Layer 9 of a small transformer language model trained on English Wikipedia (13 layers, counted from 0, width 64).
A neuron's activation on a vector x is GELU(weights . x + bias), where the dot is the dot product.

Input weights of the MLP neurons that the questions are about. A number n stands for n times 0.0054.
n0 (bias -0.079): 30 22 30 1 31 -17 2 8 -15 -10 -10 -13 8 -25 -29 -52 -14 8 4 13 -33 -57 -26 2 -5 8 -19 22 -8 1 14 48 -14 -22 9 34 33 23 11 4 -24 -21 9 16 -32 -22 13 -12 -36 -30 25 -11 23 -15 8 -15 -18 -13 9 -19 41 20 -5 21
n1 (bias -0.143): -20 -28 -3 -16 9 1 24 2 -9 -22 -16 19 -21 -20 -4 63 10 -11 41 8 -2 -50 -18 -34 -62 -45 -4 24 -12 17 18 63 3 9 -4 -1 5 66 -54 -28 -3 4 17 -10 -40 -34 -16 -29 24 -15 -21 -22 10 17 6 -19 -34 32 70 63 32 -34 1 8
n8 (bias -0.066): 11 29 4 -9 -4 -20 4 18 -7 -5 -8 5 -37 -38 -45 10 -17 -9 5 10 -24 -34 25 -13 -10 5 -23 -6 -40 -11 4 4 -8 -5 -17 -39 -9 47 -3 18 25 -9 35 32 -10 -2 5 -9 10 1 21 -49 -17 19 14 4 -5 21 -13 13 11 7 10 -5
n16 (bias -0.122): 6 -30 26 11 28 -29 -17 7 -22 11 -9 51 -7 0 -17 -20 88 3 16 -13 4 -12 -10 -56 -15 2 -32 -20 -12 31 -17 -13 -11 11 10 -47 -22 9 0 -40 27 16 -19 -9 -20 -30 -33 -21 -20 29 3 -26 52 34 4 -3 47 -27 14 18 18 -22 10 9
n24 (bias -0.035): 6 13 -24 14 -66 -20 -26 28 13 19 4 4 -8 -4 -18 38 -16 11 20 2 9 -4 40 43 20 14 13 25 1 -18 6 13 -19 4 -11 -30 -19 6 -23 8 -21 11 1 -17 -5 10 -32 16 -21 -22 16 -43 23 16 15 -8 18 11 36 28 -15 -3 45 12
n47 (bias -0.096): 11 -36 15 45 17 -13 -15 -5 -83 -2 7 -3 2 -2 6 16 14 23 24 -41 15 -1 23 43 -26 -8 5 -17 10 20 3 -16 15 -14 -41 -65 -41 4 37 -2 -18 51 -27 26 42 -28 -21 -6 17 -19 -42 -19 62 12 -11 9 -13 16 -33 -11 -8 -12 25 -44
n49 (bias -0.075): 24 -26 6 24 15 0 32 -7 -45 8 -1 0 8 -8 -6 31 -14 19 6 -15 33 -61 -37 14 35 -16 -31 -8 2 8 -24 0 15 -49 6 -31 -3 -31 15 -3 -8 14 -15 -9 -7 -2 0 12 10 35 35 -17 3 -55 -4 -2 0 -17 -2 50 -3 26 37 2
n64 (bias -0.068): 10 -42 -16 26 -13 4 1 7 -10 27 -19 55 6 17 -57 24 14 -4 -6 -23 25 18 11 -48 0 8 15 33 -24 3 24 21 -5 -20 14 -6 -14 -21 -12 9 -32 -55 40 21 11 12 9 -15 51 7 -22 3 -10 -29 -2 23 -22 70 3 -24 25 8 -53 35
n86 (bias -0.013): 44 -20 8 -18 -2 5 -23 45 -37 -14 -2 5 9 8 26 -21 -20 12 10 -23 -7 -9 11 13 -17 -23 -36 -3 26 56 -34 -28 34 9 -14 -38 32 20 -10 1 53 -40 -49 36 24 13 -44 -15 -20 -21 -7 15 -19 4 3 -4 31 -14 0 34 17 -5 -39 -6
n90 (bias -0.089): -32 35 16 -34 13 -14 -12 -18 -18 -9 24 -17 10 32 -31 10 8 23 24 38 47 -68 12 -1 -72 6 -4 3 -34 -23 23 14 21 60 36 27 -5 -19 17 -19 22 -11 -13 -34 -21 -9 -57 -15 60 -72 15 17 10 14 18 1 17 -28 -1 33 -5 -55 77 38
n92 (bias -0.152): 39 -33 40 -24 -25 -50 -39 90 20 -9 30 7 -18 -15 19 -1 -50 -5 0 -37 -31 -35 27 7 -6 31 -30 11 45 4 -39 9 27 47 19 -15 -19 66 -37 -17 43 22 27 -8 -41 -5 -29 28 32 25 51 10 -46 -20 41 -37 -64 -1 -19 40 18 -48 0 -19
n117 (bias -0.084): 22 16 -25 -6 -3 -18 2 24 13 -15 10 11 -7 -2 -41 5 -47 -21 -16 -27 -2 9 -4 21 19 42 -33 -24 30 1 9 9 6 29 -4 -8 28 -2 -34 40 65 -28 -44 -41 21 -10 0 20 55 0 17 -18 29 18 4 -40 -3 30 -2 -11 -3 10 -17 10
n118 (bias -0.072): -5 4 -4 18 -6 -1 -3 48 22 3 60 -23 32 -19 35 -27 29 12 47 -50 -2 -14 36 -9 17 1 23 23 -20 -14 -24 8 41 29 -9 12 3 -43 -7 -38 -36 44 -3 26 -28 -28 -1 -50 27 -10 -49 -19 -18 36 8 -11 -24 -15 -5 -67 6 -15 -22 16
n119 (bias -0.012): -15 1 -14 34 8 -35 -19 6 -79 28 17 20 0 -16 -41 -21 -14 17 21 -13 14 26 -48 -12 4 65 30 29 -27 -6 0 -11 33 4 9 12 -24 -33 2 21 8 14 35 55 29 11 38 -1 0 -16 -50 -33 5 2 2 -9 -9 13 2 -19 -20 -33 -27 0
n160 (bias -0.110): 9 -24 -15 -22 -10 -28 -1 28 13 -21 -3 27 51 -3 -20 -17 -19 -13 -14 -18 18 -38 -17 -79 -9 -64 -15 33 14 -25 42 -16 -22 -9 -24 31 21 -22 -31 36 17 -3 10 15 -8 -15 -29 -47 11 4 34 13 26 62 15 -39 6 2 15 -16 65 18 33 -7
n195 (bias -0.079): 12 18 -15 37 -29 -2 -18 -4 -19 -3 56 17 -4 -5 13 47 -14 15 -50 2 -21 10 7 -5 12 -13 -17 -14 36 -7 25 -8 -6 37 37 50 41 -9 -14 -38 14 6 -43 -7 3 -37 42 11 16 7 2 -4 -28 10 -27 -5 -25 3 4 -5 23 22 -24 8
n200 (bias -0.108): -6 -26 9 -8 47 -29 -26 -37 -27 33 9 11 18 -3 -29 -11 39 29 -55 -32 -1 43 21 49 -20 43 -19 8 5 22 27 21 0 14 -13 -25 -12 -14 -43 -70 -9 -7 -10 20 -4 94 13 -15 -15 -12 -10 -11 -32 25 11 -8 43 48 -15 13 76 -55 3 43
n202 (bias -0.091): -8 -17 36 16 -5 -31 8 24 7 -35 29 10 -9 44 -28 -24 -38 -1 5 17 -35 -8 -34 -1 -12 -20 -18 8 -3 8 -17 38 18 -1 -17 11 31 -27 -23 -12 18 30 -17 44 -31 -6 49 19 13 1 10 38 10 -15 -2 -14 -31 -26 9 8 34 -2 -52 -55
n211 (bias -0.078): 14 -28 62 7 -3 -26 -4 8 1 40 5 13 -8 -50 0 -46 15 -29 20 -46 3 0 -55 30 -73 -12 -2 -3 24 27 6 -9 -18 46 -5 28 15 -4 1 26 20 -10 -3 46 17 -24 -25 -19 -26 -25 29 -9 11 -7 36 -25 -2 -15 -28 -8 -30 23 -2 -13
n241 (bias -0.158): 29 11 39 -44 18 21 21 21 -17 23 -11 -12 2 0 -11 35 -4 12 26 41 33 -39 42 18 -29 39 -14 30 10 -28 -44 65 -38 2 -27 -12 -27 -13 9 0 -61 -31 -23 -52 4 -28 15 -47 -23 73 8 28 -30 45 34 6 10 2 44 -13 -4 -9 12 -1
n250 (bias -0.062): -4 36 49 22 -24 -54 16 -5 27 5 -12 -33 12 2 0 -9 18 -42 32 -36 -2 -25 -14 4 6 -10 35 29 35 12 -30 -27 9 15 29 20 54 34 -1 -58 3 -5 -22 12 -36 9 4 9 -43 1 38 2 -9 20 5 -22 29 0 -4 22 -28 -23 3 6
n253 (bias -0.019): 20 24 -1 17 -51 6 50 45 -20 29 37 -13 -25 -1 43 17 -22 5 32 -7 7 1 -43 -31 -14 30 3 -57 14 -5 -10 -18 11 11 18 -17 71 -24 -9 -38 -9 -14 4 15 20 -17 -13 -33 18 -1 12 -3 -32 17 -20 -41 -14 17 -21 19 3 -28 11 -9
n254 (bias -0.106): 15 -17 19 -36 44 4 15 17 -27 -52 64 35 15 10 -26 -2 3 20 29 -44 26 -28 18 4 -16 23 -5 -31 53 -30 23 -13 -24 -11 -52 18 -21 36 24 2 -20 1 58 1 60 16 -56 -47 -11 20 17 12 25 3 23 -21 3 13 2 -14 35 3 23 9
n257 (bias -0.116): 4 -36 -54 -2 3 25 65 8 -16 17 22 8 -4 -26 -2 27 -15 22 9 -11 -18 -31 -45 16 -45 31 -22 15 50 -14 -17 -5 38 -29 -33 -12 27 -2 -9 -13 -4 -5 28 -21 13 -21 -45 19 30 24 -10 67 18 -10 17 -31 -18 -1 21 -8 31 0 21 -42
n260 (bias -0.124): 44 19 -13 8 -30 14 -17 -35 71 -48 8 6 27 -37 -5 16 7 22 35 -53 26 -68 56 9 10 -33 -4 1 12 -43 46 -8 29 31 -29 14 2 -25 -38 -5 -48 -16 33 5 -12 -21 46 41 16 -51 -20 -9 -23 29 19 19 2 -5 -36 -61 -21 -58 2 9
n262 (bias -0.070): 51 -15 -58 -31 -28 42 13 18 -25 59 32 -5 48 25 -44 -23 42 6 37 20 -28 -52 61 -27 -47 12 -58 1 66 0 -87 -25 -16 22 13 -8 2 6 27 -24 31 -26 -14 22 13 17 32 5 13 20 18 -44 -4 -75 -20 12 13 30 -3 14 47 -9 0 -8
n277 (bias -0.115): 13 0 32 50 38 -13 3 41 -42 51 6 -61 6 -36 -21 20 7 -13 29 20 -1 -9 -23 -8 -18 28 26 -17 0 3 12 -6 -24 8 0 -66 -35 20 -1 -25 -26 9 -55 77 18 -36 -7 -48 6 29 34 -28 8 -37 2 -26 30 8 17 1 5 -23 -16 -10
n281 (bias -0.147): 34 23 -2 -31 -8 59 -50 -9 -15 -8 10 4 19 -17 -38 -18 -30 43 -8 -53 -9 -84 35 31 44 23 0 14 11 63 29 -6 -7 27 -39 -41 -11 13 -12 -1 -19 -8 -26 -13 -6 1 -6 44 -4 12 27 -29 11 48 23 -11 -75 29 19 -3 93 -17 0 -7
n302 (bias -0.118): -14 24 31 14 0 -10 25 35 -4 -47 15 37 4 -40 16 -16 -46 -31 10 -35 -25 -8 -9 -24 8 -8 3 -11 -21 -22 -17 58 0 28 20 43 -47 -19 8 -23 -18 13 67 23 -12 -5 9 16 -68 15 21 19 -28 -14 21 -36 -8 54 28 -45 -32 9 33 0
n305 (bias -0.051): 11 -2 -20 -25 -8 -4 -1 0 -3 3 -4 -5 24 -4 0 -26 -55 10 -17 9 26 -12 26 -21 17 6 0 7 -3 15 -3 31 37 3 6 13 7 7 36 7 -2 -2 -30 11 0 -19 -18 4 -32 -41 -38 -24 -16 -14 -37 6 -6 -54 54 -44 1 16 -9 21
n317 (bias -0.073): 9 -13 20 6 33 -17 21 1 2 -46 56 16 24 22 3 -9 21 39 47 16 -21 -25 9 -1 -17 17 33 42 29 2 0 -17 8 -29 -1 -24 54 -19 -15 -64 -30 -19 9 -13 10 -55 -30 19 34 17 -1 34 -3 -36 20 -48 -21 -14 3 -36 -3 0 -18 13
n318 (bias -0.062): -28 -14 7 20 8 -24 10 19 9 22 -4 -1 43 -18 9 35 21 25 -5 -6 -22 -23 -32 -5 -37 -3 -24 27 -8 26 -6 -5 5 11 5 -24 -8 -9 22 -9 16 -5 -2 5 8 -48 14 -7 -2 -16 27 -30 3 15 -22 -2 19 13 -58 2 20 -41 -14 36

Each question shows a token from some text and the vector x that enters the MLP there. A number n stands for n times 0.045.

"ry": -20 -30 14 -10 -16 7 -50 -14 19 11 2 -7 -14 16 23 -17 2 -26 27 23 -7 27 -47 8 25 26 62 4 -26 1 -15 6 -41 -30 13 53 -1 7 19 35 -6 1 -11 -25 -24 0 1 -5 15 11 -24 41 15 -17 -3 -9 43 -35 -42 -15 6 6 -2 -3
The neuron with the highest activation: n211

"as": -21 -29 -16 -13 4 59 -71 6 -28 14 -21 -5 -13 29 28 -28 9 -38 21 10 2 37 -29 36 6 -7 36 -6 -3 6 -6 6 -35 -24 -7 30 5 28 3 49 22 -5 10 -20 -9 2 1 21 28 -4 -28 9 -14 0 3 10 24 -51 -4 14 -12 -12 4 -16
The neuron with the highest activation: n86

" con": 11 -21 5 -5 6 31 -22 -33 7 -29 -12 0 10 11 8 -22 3 -21 -12 -21 -30 26 -41 36 12 41 7 8 -30 -24 6 0 -33 -5 -43 56 -21 33 2 -28 23 22 -16 28 12 30 -11 19 1 21 -14 21 -31 28 -6 -15 11 -7 -12 -35 40 16 9 -18
The two highest activations, in order: n200, n254

" |": -6 -2 -3 -13 5 24 -17 -14 9 -16 -33 8 0 12 70 26 18 -21 -9 15 3 13 -61 35 -7 -9 8 -30 -16 18 5 -59 -43 -19 6 13 -24 6 -7 -9 13 21 -5 -13 -9 26 35 17 11 8 0 21 0 -9 -5 14 -1 -26 -10 -24 11 7 -28 20
The most active neuron and its activation: n195, at about 0.26

" to": 16 6 -21 15 -16 27 3 -3 6 -6 -32 27 12 8 43 16 -22 -1 19 -5 -27 19 -64 36 -1 9 -9 -10 -44 -21 11 4 -32 -38 -37 27 5 -15 1 25 26 12 -7 -5 4 27 10 39 9 26 -22 30 -41 -16 -29 11 10 0 -12 -5 7 -4 1 -21
The most active neuron and its activation: n257, at about 1.2

"ister": 28 21 -7 -32 -37 15 -21 15 34 -9 -11 -22 -8 24 0 -19 -5 -15 17 26 -8 -14 -9 34 51 9 17 -34 -2 -8 -23 -50 15 -15 -10 40 1 33 0 22 10 2 13 2 -10 32 -17 9 1 10 -39 18 -55 -8 8 43 5 -11 -21 -37 37 -11 -17 -17
The three highest activations, in order: n260, n92, n86

" of": 40 -6 8 -21 -3 16 -4 17 16 16 -36 2 -1 -2 54 39 8 -22 9 23 -15 14 -8 33 12 -9 -20 -39 -40 -23 -28 -19 -17 -21 -24 3 -3 29 -13 -4 3 0 -19 -40 -12 9 -13 29 -22 24 -45 37 -2 11 0 31 -1 -3 0 -3 34 -32 -6 14
The neuron with the highest activation: n241

" P": -9 -9 -14 -10 -11 27 -51 42 17 -8 -42 -16 -1 37 15 -21 6 -39 -3 -4 -1 -2 -34 5 -2 33 47 -19 -45 21 -2 15 0 -45 5 42 2 47 -3 -7 32 28 -25 -25 19 -7 -3 13 7 0 -21 7 -4 20 -25 10 28 4 -40 -45 14 26 -9 -12
The most active neuron and its activation: n305, at about 0.37

" work": -4 -20 15 8 -29 9 -47 -26 20 -32 11 -4 6 22 13 11 14 -6 50 56 -12 -2 -72 37 15 10 29 -22 -30 -18 16 -43 -11 -31 14 18 -17 26 36 -7 -6 -9 -2 -14 -1 -8 -11 8 17 5 -9 8 -42 20 -20 12 16 12 -15 -15 -2 -1 16 4
The neuron with the highest activation: n90

"gr": 20 -16 16 19 7 23 -30 -27 7 21 -38 -6 6 24 11 -18 31 -4 -8 1 -6 30 -32 27 -26 6 17 -17 -24 20 3 -19 -44 -17 -20 28 -4 15 -3 40 26 -1 -1 5 26 14 -43 24 26 -26 -29 30 1 -2 -25 -46 5 -43 -11 -59 27 17 15 19
The neuron with the highest activation: n211

"ed": 11 -9 -16 13 -33 -10 -12 22 7 -9 -67 15 -30 -5 33 55 7 -32 1 37 -32 48 -29 7 17 8 33 -8 -44 3 30 -17 -24 -16 10 32 -27 12 29 8 22 -23 6 -8 -13 9 -9 -3 -9 23 -17 -2 1 5 -37 -8 -1 -18 -10 -24 4 20 14 29
The most active neuron and its activation: n64, at about 0.62

"inal": -3 -11 -3 23 -27 17 -28 4 22 -27 -57 24 0 -5 42 -19 6 -10 15 26 -18 28 -30 14 -8 25 30 -26 -28 -2 11 -56 0 -17 -19 11 1 23 -7 -5 16 -12 15 -17 13 35 -10 10 -1 19 -31 -9 -28 11 -42 11 15 -52 22 -12 18 35 23 14
The two highest activations, in order: n305, n86

" and": 19 -11 8 25 -15 17 -20 -4 20 13 -31 17 -6 9 71 9 8 -12 31 13 -1 18 -63 28 7 12 -13 -4 -56 -23 18 -11 -34 -37 -24 5 -7 0 0 11 4 24 -2 -13 -11 9 2 23 8 7 -17 28 -31 -15 -12 24 4 -3 -17 -3 9 -25 -3 -13
The most active neuron and its activation: n253, at about 0.2

"fter": 9 -21 4 30 -9 9 -16 1 -1 9 6 22 -14 -5 44 8 -18 -1 16 0 -8 16 -33 35 18 -5 33 14 -35 -33 3 -7 -39 -51 -24 35 15 -1 6 22 -14 1 -18 -8 -17 -1 -24 39 11 14 -13 24 -32 -8 -44 11 35 18 -13 -36 17 -34 29 0
The most active neuron and its activation: n257, at about 0.42

"ency": 26 -2 4 7 -32 13 -40 26 31 -33 -46 -9 -18 2 1 -1 17 -33 20 25 0 34 -29 28 6 2 7 -24 -7 21 1 -57 -25 9 -57 -7 10 24 4 14 1 20 11 -10 2 30 11 36 14 15 -16 -6 -42 -16 -50 23 19 -13 19 10 13 -8 13 -9
The two highest activations, in order: n86, n24

"le": 15 -35 18 18 -12 -6 -17 3 21 4 -20 -24 -14 -6 20 -25 21 -30 8 26 -2 12 -45 -3 28 23 51 -21 -19 20 -25 -25 -27 -31 3 29 14 2 11 1 18 53 -2 0 -32 35 0 -10 -5 -8 -14 36 3 -5 -47 4 18 -40 -4 -39 8 26 -3 16
The most active neuron and its activation: n250, at about 1.1

" ": 16 31 -3 -12 15 33 -21 -26 -10 -3 -42 -13 -12 30 -9 29 -3 -19 -34 -29 -36 -1 -24 32 7 17 38 -6 -26 21 -8 -30 -54 -23 -7 12 -6 55 -3 -7 37 47 44 -12 -7 5 -11 18 16 0 -21 -11 -6 -31 -20 18 1 15 10 -29 6 -12 12 24
The two highest activations, in order: n281, n8

"ell": 12 6 13 -13 -17 18 -20 -22 30 -20 -70 -28 -28 -20 10 21 -8 -16 27 23 14 17 -9 36 18 -3 8 -23 -17 -4 -31 -45 -26 -27 21 -12 7 41 8 25 16 -1 19 -43 21 75 -30 30 -4 7 -9 5 -18 -14 0 30 18 -14 -4 5 -5 8 -20 -3
The two highest activations, in order: n24, n86

":": 30 23 -8 0 -5 9 -3 17 1 -37 -28 25 -26 19 21 33 8 -15 -1 30 -28 2 -65 9 38 1 16 -5 -35 19 4 -21 -52 -38 -4 29 1 28 -3 -3 35 24 -17 5 -8 -3 28 5 22 -22 -4 4 -28 11 -50 -9 11 -13 -17 3 24 -8 -12 12
The three highest activations, in order: n195, n202, n253

"ong": -8 -13 -23 -4 7 49 1 2 -5 -19 -23 -2 -15 -14 45 -38 -20 -10 36 20 1 13 -18 17 17 13 34 -25 -5 2 -32 -27 -26 -36 3 50 20 25 6 13 29 0 15 -10 19 32 -34 9 -6 -15 -27 27 1 -18 -14 36 1 -37 4 -44 -2 8 21 -27
The neuron with the highest activation: n305

"p": -32 15 -35 3 3 -23 -37 -15 19 4 -22 -5 -8 32 -1 6 -8 -15 37 0 0 43 -22 33 -4 -14 2 -23 -13 -23 -20 -2 -20 -40 -29 5 -13 36 11 -6 51 7 45 -11 23 7 -21 41 46 19 -14 30 -5 51 -15 13 -10 -25 -10 -36 4 0 18 -17
The two highest activations, in order: n257, n47

"\n": 15 12 -4 5 -9 13 -2 22 -9 -11 -4 -13 13 -18 -8 24 2 2 59 32 0 8 -45 -2 -5 13 37 -19 6 20 7 -11 -31 -47 -11 -7 -34 27 -33 -21 -8 16 -26 24 -2 -37 4 24 14 1 25 3 -35 -26 -16 -18 21 -6 -35 5 45 -21 25 17
The most active neuron and its activation: n277, at about 4

"-": 16 -8 2 -5 -9 -10 7 0 40 -22 -39 24 13 12 24 8 39 -11 6 4 -34 12 -39 -3 15 22 33 4 -32 35 -23 -35 -42 -33 -4 23 7 39 -1 -30 17 28 13 -25 -1 6 1 6 12 -20 -8 0 -14 -3 -27 -50 9 -25 -23 -27 29 24 28 -10
The neuron with the highest activation: n250

"ited": 30 8 -3 24 -42 -1 4 21 12 -15 -49 2 -15 2 39 36 -3 -25 33 25 -37 11 -27 15 0 10 16 -22 -47 -4 5 -52 -32 -30 11 47 3 5 35 4 25 -4 17 0 -7 0 -31 4 17 23 1 -17 -23 20 -39 24 -8 -16 -7 -7 17 -20 -4 6
The neuron with the highest activation: n253

"ring": 16 -30 25 -22 -53 10 -11 21 27 -7 -54 8 -26 -9 14 29 12 -5 2 44 -26 18 -25 22 6 3 8 -37 -45 -19 20 -49 -39 -31 -9 25 4 7 25 36 40 -1 12 -2 8 -5 -7 18 12 13 -1 -13 -13 29 -33 -17 19 -22 -11 8 16 5 11 23
The most active neuron and its activation: n8, at about 1

" at": 9 -31 -17 -10 -16 20 -6 56 32 -14 -16 18 -6 -8 51 16 6 -25 7 17 -32 6 -22 15 -15 11 -2 2 -55 8 28 -16 -43 -47 -5 43 -27 -2 13 6 13 -2 -9 -19 -8 3 17 33 2 10 -10 33 -48 11 -21 9 22 14 -22 -29 19 -6 -4 4
The three highest activations, in order: n302, n318, n64

" B": 11 14 -17 -15 9 25 -57 52 8 14 -36 -17 18 27 15 -15 20 -23 2 13 -12 4 -30 27 3 21 18 -15 -63 32 -9 -8 -17 -80 13 38 2 7 9 31 6 21 9 -28 6 -9 -2 5 28 -1 -15 4 2 -24 -36 6 13 -11 -34 -27 17 29 -13 -16
The most active neuron and its activation: n0, at about 0.53

" Ind": -11 22 8 4 -8 14 -21 5 -10 -5 -79 4 -3 23 23 4 4 -9 -19 7 -43 -9 -32 11 31 -1 33 -2 -59 22 -14 -26 -1 -31 9 8 14 71 -2 17 1 20 14 10 14 2 -45 -3 16 15 -31 -15 -16 -17 -3 29 7 3 16 -55 23 18 -4 -7
The three highest activations, in order: n8, n305, n64

"ous": -1 16 8 -23 -49 28 -17 16 44 -20 -45 -40 -11 5 26 13 33 -18 14 29 -23 46 -2 38 8 -1 -2 -25 -40 19 12 -37 -25 -32 35 2 -1 -2 -1 5 11 -29 11 -3 -32 40 -4 17 -9 25 -11 22 -36 -11 -6 13 0 -31 11 7 -2 10 -14 5
The neuron with the highest activation: n250

"ract": -12 -36 18 14 -5 39 -34 -34 -6 -10 -5 21 -26 38 8 -25 1 -20 23 -3 -13 33 -39 12 37 7 13 -28 -30 -34 9 -24 -34 -11 -21 39 4 43 21 26 33 -15 39 -11 45 -7 -30 6 12 0 -33 6 -13 17 -10 5 10 -29 -1 -11 6 15 -3 8
The three highest activations, in order: n254, n119, n211

" do": 18 -16 -1 2 -16 41 16 -49 16 -46 -20 -9 -4 -17 13 5 18 12 27 12 -23 27 -63 39 18 -24 10 -15 -46 15 3 -12 -56 -47 -6 0 6 -14 27 4 23 20 -13 -2 10 33 12 23 12 9 16 9 -29 -12 -17 -8 23 -27 -4 6 -10 17 4 22
The neuron with the highest activation: n49

"|": 0 -2 7 -8 -7 34 -58 11 28 -2 -38 2 -5 -16 15 -6 0 14 9 10 -38 -30 -45 4 16 18 11 -2 -24 41 19 -34 -2 -32 -34 20 -8 23 -14 -7 17 0 -6 -8 -27 -4 11 27 30 -2 28 8 -30 31 -5 10 46 -36 2 -30 39 3 -19 2
The neuron with the highest activation: n281

"ular": -17 15 -10 1 -21 23 -30 22 0 13 -49 2 -12 15 26 -4 1 -25 40 34 -16 43 -17 33 21 12 11 -18 -31 -1 -26 -38 -38 6 -9 9 -21 -17 16 22 14 1 9 22 5 45 -12 9 4 6 -38 -3 -37 29 12 50 -6 -53 13 -8 8 3 -11 -36
The two highest activations, in order: n119, n86

"y,": 8 -19 1 45 -21 4 -25 23 19 -22 -44 11 -6 -25 49 5 23 -30 5 45 8 23 -29 28 10 -8 31 -27 -36 8 14 -37 -47 -30 -1 15 8 -7 5 -10 14 32 -4 3 -22 12 13 2 -4 -10 -28 40 -4 -21 -21 -9 12 -24 -37 -13 26 -9 22 15
The neuron with the highest activation: n253

"ad": 8 -51 10 11 -24 2 -49 -15 -6 -25 -15 20 2 25 33 -16 14 -8 33 32 -35 26 -48 34 30 -16 35 -14 -11 -10 -12 -33 4 -37 5 13 19 -18 1 -18 22 12 13 -19 0 21 -18 36 25 6 -5 34 20 -24 -25 -5 -11 -29 21 -17 18 -8 22 -14
The three highest activations, in order: n317, n202, n257

" 4": 4 24 -2 -11 21 6 -29 15 1 -12 -33 13 -5 36 15 10 -1 -29 -4 -12 -29 12 -32 29 -15 3 23 -6 -18 13 -29 -26 -63 -26 24 7 -26 17 5 10 27 16 21 -20 -33 0 -2 39 45 -7 -21 -30 -15 -19 -28 18 22 7 4 -55 20 37 3 42
The three highest activations, in order: n64, n117, n8

" V": 3 9 6 -28 3 19 -8 32 14 0 -42 -3 -13 14 16 -1 5 -24 -41 0 -46 -18 -31 34 -10 10 32 4 -26 17 -12 -13 -35 -59 5 11 10 50 -32 13 36 11 2 -25 12 22 -2 37 18 13 -32 15 -29 -10 1 0 3 31 6 -56 16 6 2 15
The neuron with the highest activation: n117

" in": 10 -20 -12 5 -18 -8 -19 19 25 -15 -20 5 14 -3 65 12 1 -21 1 12 -18 31 -37 30 -28 10 -10 -1 -34 5 2 -19 -43 -55 -19 37 -8 22 15 9 15 6 10 7 -3 -9 -4 28 11 20 -24 15 -55 19 -6 9 -2 14 -19 -17 40 -12 -5 -3
The three highest activations, in order: n318, n92, n257

"4": -4 17 1 -2 15 4 -39 -6 11 4 -44 14 -6 7 18 45 10 -48 5 -1 -14 16 -20 35 4 12 23 -16 18 -5 -19 -49 -40 -19 0 10 0 -2 11 9 -16 15 -4 -35 -35 8 -40 33 39 -3 -32 20 15 -2 -3 20 20 10 -29 -30 5 5 -21 64
The three highest activations, in order: n64, n117, n250

" de": -15 -32 2 -25 -24 26 -56 -2 47 -3 -19 -6 -3 -28 18 28 41 -30 -16 50 -30 20 -18 15 3 -5 11 2 -52 -5 6 -13 -36 -24 -30 23 -2 34 13 -12 10 22 2 5 30 36 2 7 0 13 -1 19 -44 8 -39 -12 19 6 -4 -17 11 3 0 29
The neuron with the highest activation: n200